Layer 3 of a small transformer language model trained on English Wikipedia (10 layers, counted from 0, width 128). Numbers have three digits each and are written without spaces.
A neuron's activation on a vector x is GELU(weights . x + bias), where the dot is the dot product.

Input weights of the MLP neurons that the questions are about. A number n stands for (n - 500) times 0.003.
n15 (bias -0.113): 537547368179634643620374308561493576515580293475271630440325403679584341512543595532561504518291354387514582611332419375685471596634395504564745634602451612398668504500406413489285432213530581535541767307514664418594447645470666383556635670478449591437449507288729343684514572632608474336485544500436431407372401371514443529479481335427554666403548660609457629400519253560398457496728
n66 (bias -0.096): 336333500556538515411586539493540361459569415410584476429334493622581412539359489304309332311662279582738688275364586530469511363646452339477568553439707343441618500478444317554684485389485347500283518448515458428725372866244580526399500423426673578543541619649474284589369285396490711562511575429632595755660615431623504475684399547518460710437481385412407552558542630457404670572748
n80 (bias -0.133): 558440457537529370507540363663599556684454354736382547403744458188490514348475539458647355565489503445261437664493396525517372760635533380279332467411445486496464673583620500310410383634369667409552666425458558353552448461573533468478685664225439744410579605396507542496493537345413460669546652551426514682296460560489511429548515461683339473289304675640552478701396394400627676570697
n90 (bias -0.148): 554617532415566504587634503631680455540276291612571627583514676654606322386458464500577791518444544452468472704500403287441546707613593449452332219429548489382547421449517457272607408543551406385552547464528661805467296596625385478398364625561645532428389486645482675308459379334314536263589391536162535547596685433598455479469249461493636439656504343364563496380429570583554416614569
n110 (bias -0.179): 662364484515768516492417654577608241606574549477488441678473481700474247704408355515412536693533313674519316356484637373424388815472602540617624556537556558461516386591586628596551554346225607332480437426585616568585560383444536433472519227504493626606394326647613404537342415377504315631324425871299434544419571469327167631692389500465488667667484546629645235319663284651405458673485
n129 (bias -0.193): 470441598649515492358420507682433358587370626574268676475477548737478500640309530696632447590280403311485467630361856564708485463554490473635584343597507526268466519291464653680643452534378664233655523237337651442473478429346193474615537493549390515460759454274594672607482595352420289449448458481423333554481709563463434544554450382515687379546363529624405356566749419420475463577366
n132 (bias -0.085): 449640504565656445623301618357504759529334612525417592518805546344400457454632460468571279558659625363699475522567486383336493575485264309683452400515535619634395558592462464479239439511592449486560493732732517563143483622541526478337620648610251482563467441349388433473605582482574289508580687229507450467545562321589391600591434450518699435369584429522447434782417711451541432422493
n160 (bias -0.106): 355240278595350516658586659668554366613388490709488464391713477438855669475299674481511669640403441395451435433512620500600151549603471559309378694520419392554639625524533458527419489703421567421452640589138544217496313369250280605409485357613296418556593559556515564545753474512576593549450488438432684390560171523583617680526653508578380555449316424585311453435444435493627424496545
n183 (bias -0.123): 701540441416519318418657613373609805578463441370335434628448282367426562633580327344597616578619423500666424342492364545527609706545469309492654666412482705302559437362362504258482529463414444500485615231395504545355614489398466522541611606377410700433485287600632507655560590716637293434658511459878471425382623595467412460617395471437544426524339381629619694540492808425541471402653
n188 (bias -0.065): 441529416637548416577213687514755804391230542578623395489485525649431367434429446486688496340413365616322311430481264189564511625419641478776507533609441324395583376548444626532471425511548522500541507464475531586553500496593560467297221464383565373556544599500442234584507462533588467686460511690526317633534548683486519267535548468322493362541658450631472632782613461437622422682636
n200 (bias -0.020): 691596601656418472656500515599484795464364382314484443574419405169569332256528641623445496557782481500323599750649395589396281547385388553570529200287542476636581419361469372413464591321606263653575476701175569442629481604475779246471281664565212439504701472508367590593593295455474508563576488573645540561533602194532613591620246397569709703443573520419527451393575555519504607706361
n208 (bias -0.082): 517839355555734611583597605385392615569582658480483596460637524414520415525446414483450371541643592368463476510416570555595415426545284375465283594625350385674469724587451405436312615500563510483620521555369408454454242388426504445291630391465613407457579639742510714406566710649608455615469275624504334420330493544550461740678514362476374542474559503641460559372340618388580483528493
n220 (bias -0.150): 614348598791269361449451457492400492590488457389544447570557432289473741466472342632670443484513542504452587368533625606660548452351440713342578467378434492391698647377678432338544704304628500685391435674440415421517551448384157537723366488680389362403468627319391721538446271545492459419637283337288312504626291476421538444391475639565440377481840540869563749349441588855640579649352
n231 (bias -0.146): 537439685423429442460628453560415534553318529648642565555553476598547423327396455379508459455449025563636736554332563401594657340404462537567679200449395468480484541471445460392427480521641533305546455410745465462576602581462525586745397386586542406264292129572467356303363800323561344265471735673642678222559500504572682440755558380692476562686764624618353541576779596638565424349598
n236 (bias -0.187): 436514528370500475299429369666410563405500488603612378497363579609567420530483675590397614144471416571634652471294500422390403479575549607219292532256614552416444680457534302528461535716582518435424701644669443222489365462557518680461527773663265426416539457434679589758483457603490560566619472539500382500631606507503522452351539645659507380603504599461568280583329452459615541687537
n257 (bias -0.076): 460655548335738511504544340202486508526348439371467367496573607365667580589550646568333541398340361444461432326754507511523453471689591493309403541579590547605656438371559348618638331599741426259654584478382542530496560536314685321622766652555551598391271607610544546477556469706554496588558463650605378515639559486543504665370456246442616642586364646507355371414458428342231418616416
n259 (bias -0.117): 539646437496599653526690638319419737461709490404566518251555090543567446724393660396496429484325385338496653679388500299486350278345652342572480679577645527356555378650481519397430488767460354496412637445396489568548210597376460324488458492555559539305430650431414595652642496488247238369446689822596662349468433696496617542365595504664349448419512588574568657684710488462613466436564
n261 (bias -0.153): 742432550468422688489423725260736635420304389347557564551546507241355662593601542882281346527464399808437511492422522596311384604535373596453698500449489492379584492504264421366253612573531300337308504644500507551335577726519673477546526451611597645471473527405519444496639411504525519357280350626360632593547550676481650200453477620348636536558619749538467596511453354478603519469584
n285 (bias -0.056): 730314596636370577426630557740634362468480472590655276512616598752435464415453368382539370624579530681398665484250535573603607457504585395443606390575595290389424452524634833437552496496370646255488536332602473759417199353565719556557387440258391556488448322409544340353815511573559528525444553677504536492657548331328699575369881524600552481443383492660589444602243300604433672340281
n297 (bias -0.062): 605610648670804598479416555578599304442586624630507436739432556489558411687616522518560362558327548514482637379500521326533653665533676413530394419459442493464529572645552432317575667305445587378615208371645346456574566304404418385540465446373720752452353671586543423304541382674463673594561387580482464383344315695479586341396340599489414391582769507561531322348522518531537725430600
n318 (bias -0.027): 529718623473611471560603507404750674431371737419414649476504610522334482669415590546486405493617528490532426456689353362620414479386413756622504452436469683752457569434434479334363653500489690658597525482557207582549486500415522514437215439555609583535663445410669504470615378398473435428493599460311489533388398439422354272552632472645590517476639309261679588301234631608443475511191
n330 (bias -0.194): 662574342578427561469384616451419691446440494395390513528396317672527607523356368479444765543515377614377444555555659612507401696653536504445361365329435475400443305648425624370432556532355504291670791532440503338633631550441507611533284593446473708376375265299425528718514419471487281545675370392452567620752525408384404398373631254450293561581460577647521377444441609428537654738524
n341 (bias -0.082): 253352435542528658655251614493480589596585551604690382648609580490370432717433422587470541596746516605483530368615401479560254397531503510483090771496552210375405455628441443287469493418649476460532428568641659510634645574510518555535444652328375520402592624348510480321562417476513415532439476428427348403496424440480811419546427450473592503636441646442467558533578346493427503556624
n348 (bias -0.105): 497497418603465727490372367638705514514534506507422347306514420554477382457470626450586479647393487415553597445587648569459453447400664372587653462624516507476493353545529628493317621486438565520665360531557406420609595271243285786299609385445423442713490641426676473464578452493661312639517404884612618490384431507513472651516465567166436681574596344500497459467549480490440580486578
n390 (bias -0.097): 547458392405354644725536561676408594432369411654539610438596402593449638675521511398318435593332439486510521438251666558401518423602623453474398398515520557397579302551521319584529489457406587576305615389465456577489645493401659564311340262468628668404361424374703420590648587323440468575439619622566701747611370482437700408524420317629749429392392322336538493605748475686714300489548
n394 (bias -0.142): 814484405570559661643521488682613517624215406568692569314545734447504594487436115322504309537628492634247560321635508194500589616613401703378416233496547330573430380425484342524549504339492488360534418430556547563377583431571657759450408394422608553488373682543721380547425465566211484706578367512622245404712641637608424298358554524500594348574741476254548380307602713247550504743543
n415 (bias -0.099): 478525467531622493248504407632578655711561465649590710619471596457483504396507655418715310391364400406638376430682503434467193514618406507507500382234699611583561464493448378514659429340632467700422235496578421515444528425574463489327633525547408486274579405815558549382424442376580598379468613376208636540362555582525515489434500422424396774503251489543648642557433781531601415463358
n417 (bias -0.174): 366524613336373455434545442508452555597588561445420259523452326819527144616733910552811553536357319473575725434649625589808608366459287533405443767496442273564625605773519428603407528573402757359703528452579473401454411392492546536356426720569375552574637545559492543682543394504590456411516451374256532430346325552394546436515414425351596496550337421419429411468345330624477176591732
n453 (bias -0.122): 443549489428423431617588533373452358454470523411571599526576448504525402360430542697474611583378331445433422323353639588298429741504307538752354585382446399771500447680699867530300310496496527412570307428478633430434460489535668458531427553344479534406451424359669677496584745466384394334372573702380649654480668385467437630602473611481556622367557500651489168608382775707680519643242
n461 (bias -0.038): 507254422434672365585543419569583728384357376407455467636493466549339538515445430407284614507372276364373658496590340461632542589350520397471443475416437211339549479678362458634500528574593791647764345588372493536366520479435710616414558587362421328490556525493507431511679394394344567386517486592665733614649553569442631244729529535528556613537539664518363454438682562470326510532443
n464 (bias -0.084): 481303327395254600530659800636390488704428510387538410596400534661650622415421657455391329588476591489463526559406452570345678526629720368233754477373577481633600604415518553526619693319340306679496615554530350622290448523355611485512440374353619393570412403584401178492419439430706331231527485697469462473357647277669452413423628447450523569569539597289429407436794681592657658429496
n501 (bias -0.062): 444449627732629455572376678662702527440349622686292409514545449601433526496595608419533692627379511328460661519232392654527463376572493523462409439566461330500429324323507533504452342695364184583277657634460518492673432699272669485375457437545756507604388413423496515332514454609559414617266575560485430693596647364715535529704678445485519436567496413463464440639458635539430226298793

Each question shows a token from some text and the vector x that enters the MLP there. A number n stands for (n - 500) times 0.0077.

"Personal": 587499419419351437415528591341560448582729641786534551427402580574649475458366409512477590523700622593572399534584475519436434357534581568506396332399386729503410417534296676548669728557442496531507561471484504516520451463590466177476444392610718534397568550522421497570336589609569523435522566483453561409536488490411497601367538687383450492324404478433431432483389434357426584575662
The most active neuron and its activation: n330, at about 2.6

"d": 476284424680414462352487281332373473445548365514638622413404417516658364456531539356431482574508859620669456482572301574538527407504619630676316463482406487739401504561483652504594325497471403600483518565484799538537640387368482453513449480534782504622796547541476595584406659427488531585514573428595552556467548491426529429451502701385511412289484612431406496464328481401411538330478
The two highest activations, in order: n66, n453

" their": 607344475516519520439464442458385542424645350662561605528374425474614449497441546453417618536537677554675450418648505455672496384477666407698372250524468745680521552476383623455604336533617480548484513621524620498467451240451552308469463433464655609647606476487379545408440594613580606547427587455576599463544588616380506467434436729449538315369455638422370489237435357427479448402504
The most active neuron and its activation: n297, at about 3.7

"s": 561321337596516433413425429378266620502690256554511690423389421492598432509576587361388628386533642524748465616625385504545477482330662631537305475482308653589459527644457654551424377589565426513393428439431729600526580397362500498525454437506755451541677457500331486482396610506492601514561575255577580506482584681476596557413490618458641276331390605508521473468458486407462535383606
The neuron with the highest activation: n259

" a": 574333387553472551396457387410433475345686281601685656498444554513641528520557548519438587487557584519665377509592523442577605397432575501660471295468445594647523453531466740437669416544577473549346522594609638586465433233583645420567326390398617481661594438488483591431453583470487670463569602464520510396562573573296540490411486712466541353336502537500344459256420313400338469472547
The three highest activations, in order: n285, n90, n297

"”": 580351365691471499474367391417424420337508290467604514577541365440630628484516603497477484544625713496689466513639450457445440492514467554623349414555306712633468545586464709502442500507481449506398540532508714429478593374443499488643497436412737391746643448577407611505326517623630629523491647470590578391588539571479483628389515617449587301220463590430452360322356263613338515421503
The neuron with the highest activation: n160

" Ja": 434505495557563540342451334393311619390623159536502648493478473488617519480495567484513604521511574601727338514576441640626621403623570371612430358486192618595441469445468755500551519545518569605301573559410612501424463472580554552509471411381738515616606502540463644460296604484605565547537578401498608504539616552346591550377381633483551362355555590310439453397329309291455513331594
The most active neuron and its activation: n90, at about 0.3

"us": 545508399562500459449485442396316496549628299519650626424427554372589547540578523431462590451517551528766413566583388536467602411311581552525341444479337581529395603386373694449409362624488456591472634467522558797454485554378595411538437430470547411610526485603301459424333654442448639553545463325511488532441543774524526742437555784472669364379520741408351338409398457375496578580436
The two highest activations, in order: n208, n132

" in": 563360385551425513395392428323349433328507390526492664452404478494589436514476522421443582532541656570621564561684442476572632458403556478557390297477442726749553619525416729489604489576660437576366553709508712440469571236431588441509402312499631390624593559486377611512382531602597590629478588425610506522474536531365470606429570680481506424191478546468466487278568372441414462400530
The neuron with the highest activation: n200

" play": 453404356562443443474452351306442505376557466720583484405511409564507468584618468490374365442722784531704523473620439587412512360517465582618514387501333640715489552493370602519771511629544524529501630633567690402401482390434522459525460508506652527628594505546400494323430670529515476571463529255641410611466638529460567593375445748505493354257456614382394493308545387537488414457486
The neuron with the highest activation: n132

" of": 489284481504471423319518476323259415444589401551513619501391446509651433563427474408495531570505593668638503484521458511722585472400611553647435244528414718726503556511462710402574475613536470517468591597484682461450530305370510467472309326469734459514708519459405469459309731530667547544600604482602492491472601576425449596531533560503561457241488611440299459334516495420494475437506
The most active neuron and its activation: n231, at about 3.9

" re": 518194443545475438366346419365325630420472377663572597441424576459630431643531438460503576484580735509596469439612436563494546321575601456557500328449379557617572573643459731455617474553529548544335514493590665425467546336498562600483441480364749535591601593455396480482350615551544585674598628376613499544422611522302602533351536671519616439268527530300478452282423337519375432452487
The neuron with the highest activation: n394

" World": 490358447606297489435483464278410345389722344769479551483409420593539605510468489272446559526557740738664346526596408673424492530367658512502529357501398735560467460596481763519536535631526546627482593491433702417383604469378464452456454334587707585504593578525449633417318485415554447551493521499591566444419539590451536619408449650557634465361516580413453499222467305363343528466566
The two highest activations, in order: n110, n348

"ing": 607332451567471378286441484283381531454571442575576566590377449599620462505553594532468621484615803626717540542517441546575573542495575513550410296451379720644439451558523623357655414608475378548474582601422755673499483311393622353453455369549703427504638488493363619509334689542557608466481518420472555508367554536489472527465438643464682345342493513361303557260391414497478494385392
The two highest activations, in order: n90, n200

"er": 514328432627404614351403436366266556388672388568576593393429464616536597506607532385470673537583672599537362495573522575592361449445699543501246469500247773487452602561491731502541322647510351612412482522381687636490554470419500502488434460569689445550620603524259522522377686435563505504471688319662588389493544581377472560411521587456529359349565669439450430281340490469383445407545
The neuron with the highest activation: n259

" 2004": 617434547588471493373494530322319386383606406646541562501267411634574452576448616465588564624608699525593363562618372448477480561498699501567433337396402700653490466643414669474560454474620570479455605556533497344486587354387621481509509378354813429584634445553391459462356614538645491615533537310635490506493586676469539480383512691415581457464505525329426438382466249381415398339542
The most active neuron and its activation: n297, at about 4.3

"r": 586215446535405599213449486383385557494614323646659581488423371550506469554463491472409655481478759550727485526590542512630557449526470509573414383504377762633478551570492553484324341548622479615485473557396659503430542466476438373507397594617759539598572617456226577357359701496614382497401533363543528457542587547401540536423433680504543276388571572477333470417359375364524614502566
The two highest activations, in order: n220, n132

" ": 514305381531531480369364511395312501456566343560453680315537541512729352579577597469436553421454665567665244420641470555513637441503607600588375336477451596666534564621445597443552316635536438657397509448523649497480641430516541459475464448473816487444669518514317577475518636568564584533508510418631585417501505496361541513439564671474637405310590543424457450219482189451349584492464
The most active neuron and its activation: n257, at about 2

"B": 503443509573422508317505485433336469407537286536670710499247427463678496603552589356487622535680603561615502497565469538678628460498587517636530313524341554544476504595447705549520469524543451564569526405498698433450581596547706393523327326447694334664516491557394496485429511472523562568515600450607568487458534661399563535347446612432575374250500635410371477292382313426313417424491
The three highest activations, in order: n66, n200, n285

" Charles": 569456490613449489402509468346267554398600264709524490489483432577496515520561454522429665524496663618671434500665515642562516475462597507525488317531323633649470547642410742430549592615421512587459528598338603509454558434514490385531472312376800450646466613521402606471292565470612637573520476425607601351472550550361445624467558644487600364221439679374383424338377354299425454413541
The neuron with the highest activation: n208

"et": 412267426568370506453538288374330465359653444571447579347423422609554450468532560532346457390474653548651479513484457516470601532410588510593507529476364707420414670522424643521526393489474395552406549473526657483508567604342674406486489479538637545565696695595520565601283511420572478658502462291722488568471632572322483690443490623317768499342555646566353456333616459363417596438415
The most active neuron and its activation: n66, at about 6.4

"y": 491410366519503422575489474453251500428625221548605478386507390628572428442485573481497617580450727488681490493583425569600616432413479612643305364545351614708423579573414607539600411567553596660449626465451510564424685335451657412525477339404708579538784556471271477527438587478512581543505578482415643518434441492305520565247541566467550324276596654458478589253375454493421480466420
The three highest activations, in order: n318, n417, n390

" different": 525404489445522475331552510413442476360694275629504565559327413576550535410493541432503491451626675533638366367605414518479437439437673467639281323510366798530482495497424878557567500493573448654473691633494654494475499394462574465470419288551644558629452480605462607385293529471542558509467628452544611394581555540330555614524548669471707486319467476460402472240437452602439560339440
The most active neuron and its activation: n110, at about 1.5

" has": 618362426576407414429434378440450455489473566646555571506427375523613456625526582496381418519580631563731362542586376477552572442404524524615425236436370681676478558490326656436676527605579479483496538760570702502483490254413571556507493447404665408600636477467434553503408573641592449696450683365534525482450535588428490501306565594464573412367470601409357327312464366529487397457608
The neuron with the highest activation: n132

"an": 456325518451484599356501496396335518467709346573448632474485384430556435382568637417418549534483563595777406469545498609497494407526512481535409475586182549581496600600397754584561481608482439596423484447522573525473706396550524432501390542642643408496640576431560523448324661373703441483413592294509591440551616525465445751361429838423590355470572588311442691405416404384336550352535
The neuron with the highest activation: n417

"==": 413248484630493544378540541472391435434658211639697617397382422414526525573546535531458610505642506605572292484493474386430629422469554408587511397412562631510625500451484670511552502641553469516518580617529794428510670402418599437551518429420684456550566367513448539379343516652461445459470709420614576409541521539451578567324540768402587474172544462513424493448535391437392359527460
The neuron with the highest activation: n259

".": 493419411524427520381462407396503454510545254564512534530413405575534528581599472466460597456653746520650306669556470531606487480397559557529390308449389574591555524476417655379529457568543292598400501629567744456530588283400662450634474304472762526653616487518414492467385590635625571549502613358550545550531588611469440616387608616347501329281606523417436430341346332515348408545473
The most active neuron and its activation: n501, at about 2.1

"t": 463258451492384597402417283443217545422679381558574540394415390578556410564520587524457506486467642694684418571478406404481616624388518496600408499523325640516379598564494621545619442578504390544373508518496824435487589504544562340626529471522462484609584581627566534564353637399592429636434518478667472540548565566241598639382526693343556392386541525343511440344569363254395619438443
The neuron with the highest activation: n236

" the": 578388469605449576429540368502344553413607418693541618555468437436644518575585520424359589550519639506740508513650438649601502297426642549732502316541387580681522558401349658469469392488627438566459570636482596312463489263642567349490448427510629473644534435427364547519376543614625564477442491452573439550430570526407480468502548742447451402300513552536222499257562464422379505395471
The neuron with the highest activation: n200

"u": 589317432601443637371536395276506459484619334550552677505548553477509530586619505428525593463535836550703422483583354544590548530336540600489168352452297766627424659487528559507441333484523445620493478588495622493515579525484522397510407432405643358580801504475409452545303559451535518471498577382402578388545596681538524669449422687430673481367464616499433503408289316380292579357438
The most active neuron and its activation: n318, at about 1.9

" F": 529438607654419364417316411444433576385484266586506636468465473497662515483570484319451629566659731562762370431511415608615581494442562560575518322468250649580341488610413690625554451613543546580441539486402760417466597567505532467450400323417660478606608514519525575510585573500611482485554618564587517421451575539340573550319510771441579410262497519444474468281409382313308418325564
The three highest activations, in order: n183, n285, n501

"'": 501212373718426408500447391246429372478516285563550585544506440544642499616499598420288680565470696543528381509662509579587599433505606540499265385394317689569487517552479513424503474564515407583500493521562626529511525371354534404455584393454690512579569439511391644503400593657702511493488545443677619498538612612448556657282465727523528274425504622437369567314424352486308504461479
The three highest activations, in order: n257, n160, n297

"ly": 465385460680504480405564429475333534460550503597513615485316490667660360465554599541440703453538747517687492557599467493438408465381508605566195449470416814575454430459482733468606473665545385647437466617434587574400443425439549443502327355362634610638604521554354610554418555595324410546561532362563502497538508565450470577411538629383495364481556759434433546132361498478329512368428
The three highest activations, in order: n318, n90, n200

"act": 483344354617562450439671331320416445476598323632546514324424416505605402416563581408425634424674740520651536491571445721481463521385587656590330521392344809574317553436434563457623575633444465592557615456592653529413557466448470473643468415438528543613596526563323602500266643527486414409598515383581415541485432662327560693471630761462515334315470530498542437357513419462400421397526
The most active neuron and its activation: n183, at about 1.9

" as": 477294372549335488401476431389366503479586434482542581486465471456652444606626501511412604625589559518598384541619398556516577325355598548612424351519468679573489520564489514360651385519513527570457610644568824483345546276482598396510403346457780411649513539584450551602504586531550570592493520422675529513539548616362456578551423590530519376333373594429394607196510328400371406365639
The two highest activations, in order: n390, n257

" U": 489344492516342365434331356446353554394583202553520680393516391565626557636532529433529591549675644576683403529597517568626616442580603473486505386506223751541397490600521595464557481762529528640451544648434576431356628526427594496448497512482572408568648472478336520383393646433484588536491555474513449462435654675328660587391445575481660402276489522430404549291374347276434496483516
The neuron with the highest activation: n80

" first": 589386434549402421444526445421435574413611424656493527332257492596651598378559612404504614572542711590667440447536412538518428505427664556609382246464478761546526458519389601386596482635465457628501609566549695353554449367498631407448346247429606536530606436536432573538412571324550548583437623399618458482475661665366516479489497728540575606458554464328433597260409385447321503411557
The neuron with the highest activation: n318

" is": 542259483418415338449538435433436491458493470653542566507403489572698395567556622519417467537513651552689410550628407478601504366387486504616345325479404711740406556509442670384649521656548407551409588734479743500423470279468531468541424440351694382657606520523441474365471491638459565677422592368503488524513588608350432535400521621552596363353519629426371460313545397555411436459593
The three highest activations, in order: n501, n160, n318

" You": 523358587476336478335427270510261531490671285677596615429578380608595494631446425481431579435611630541565373519522488544487559481387649567641409465430379837683402503600513657551613472615470442567468525547505566466422578477513451401453512411488618559611601473455405658467445622450610484586471669523554521426485624611467627588324322729355489413346572613349404523338524316320245551383438
The two highest activations, in order: n348, n259

"le": 526356460682411584337498356365260572558451250551598645476456532639669616492531506363369655541538605715563445486470506599473497533429626566573252500485369726504490614438497677605543431586474400481543524573427667596551615372398583485518338464443689531752639413539250512553409624489456501606548593391558586392480510680426395494469460653404545424352503608285539516262418378350285492501428
The neuron with the highest activation: n330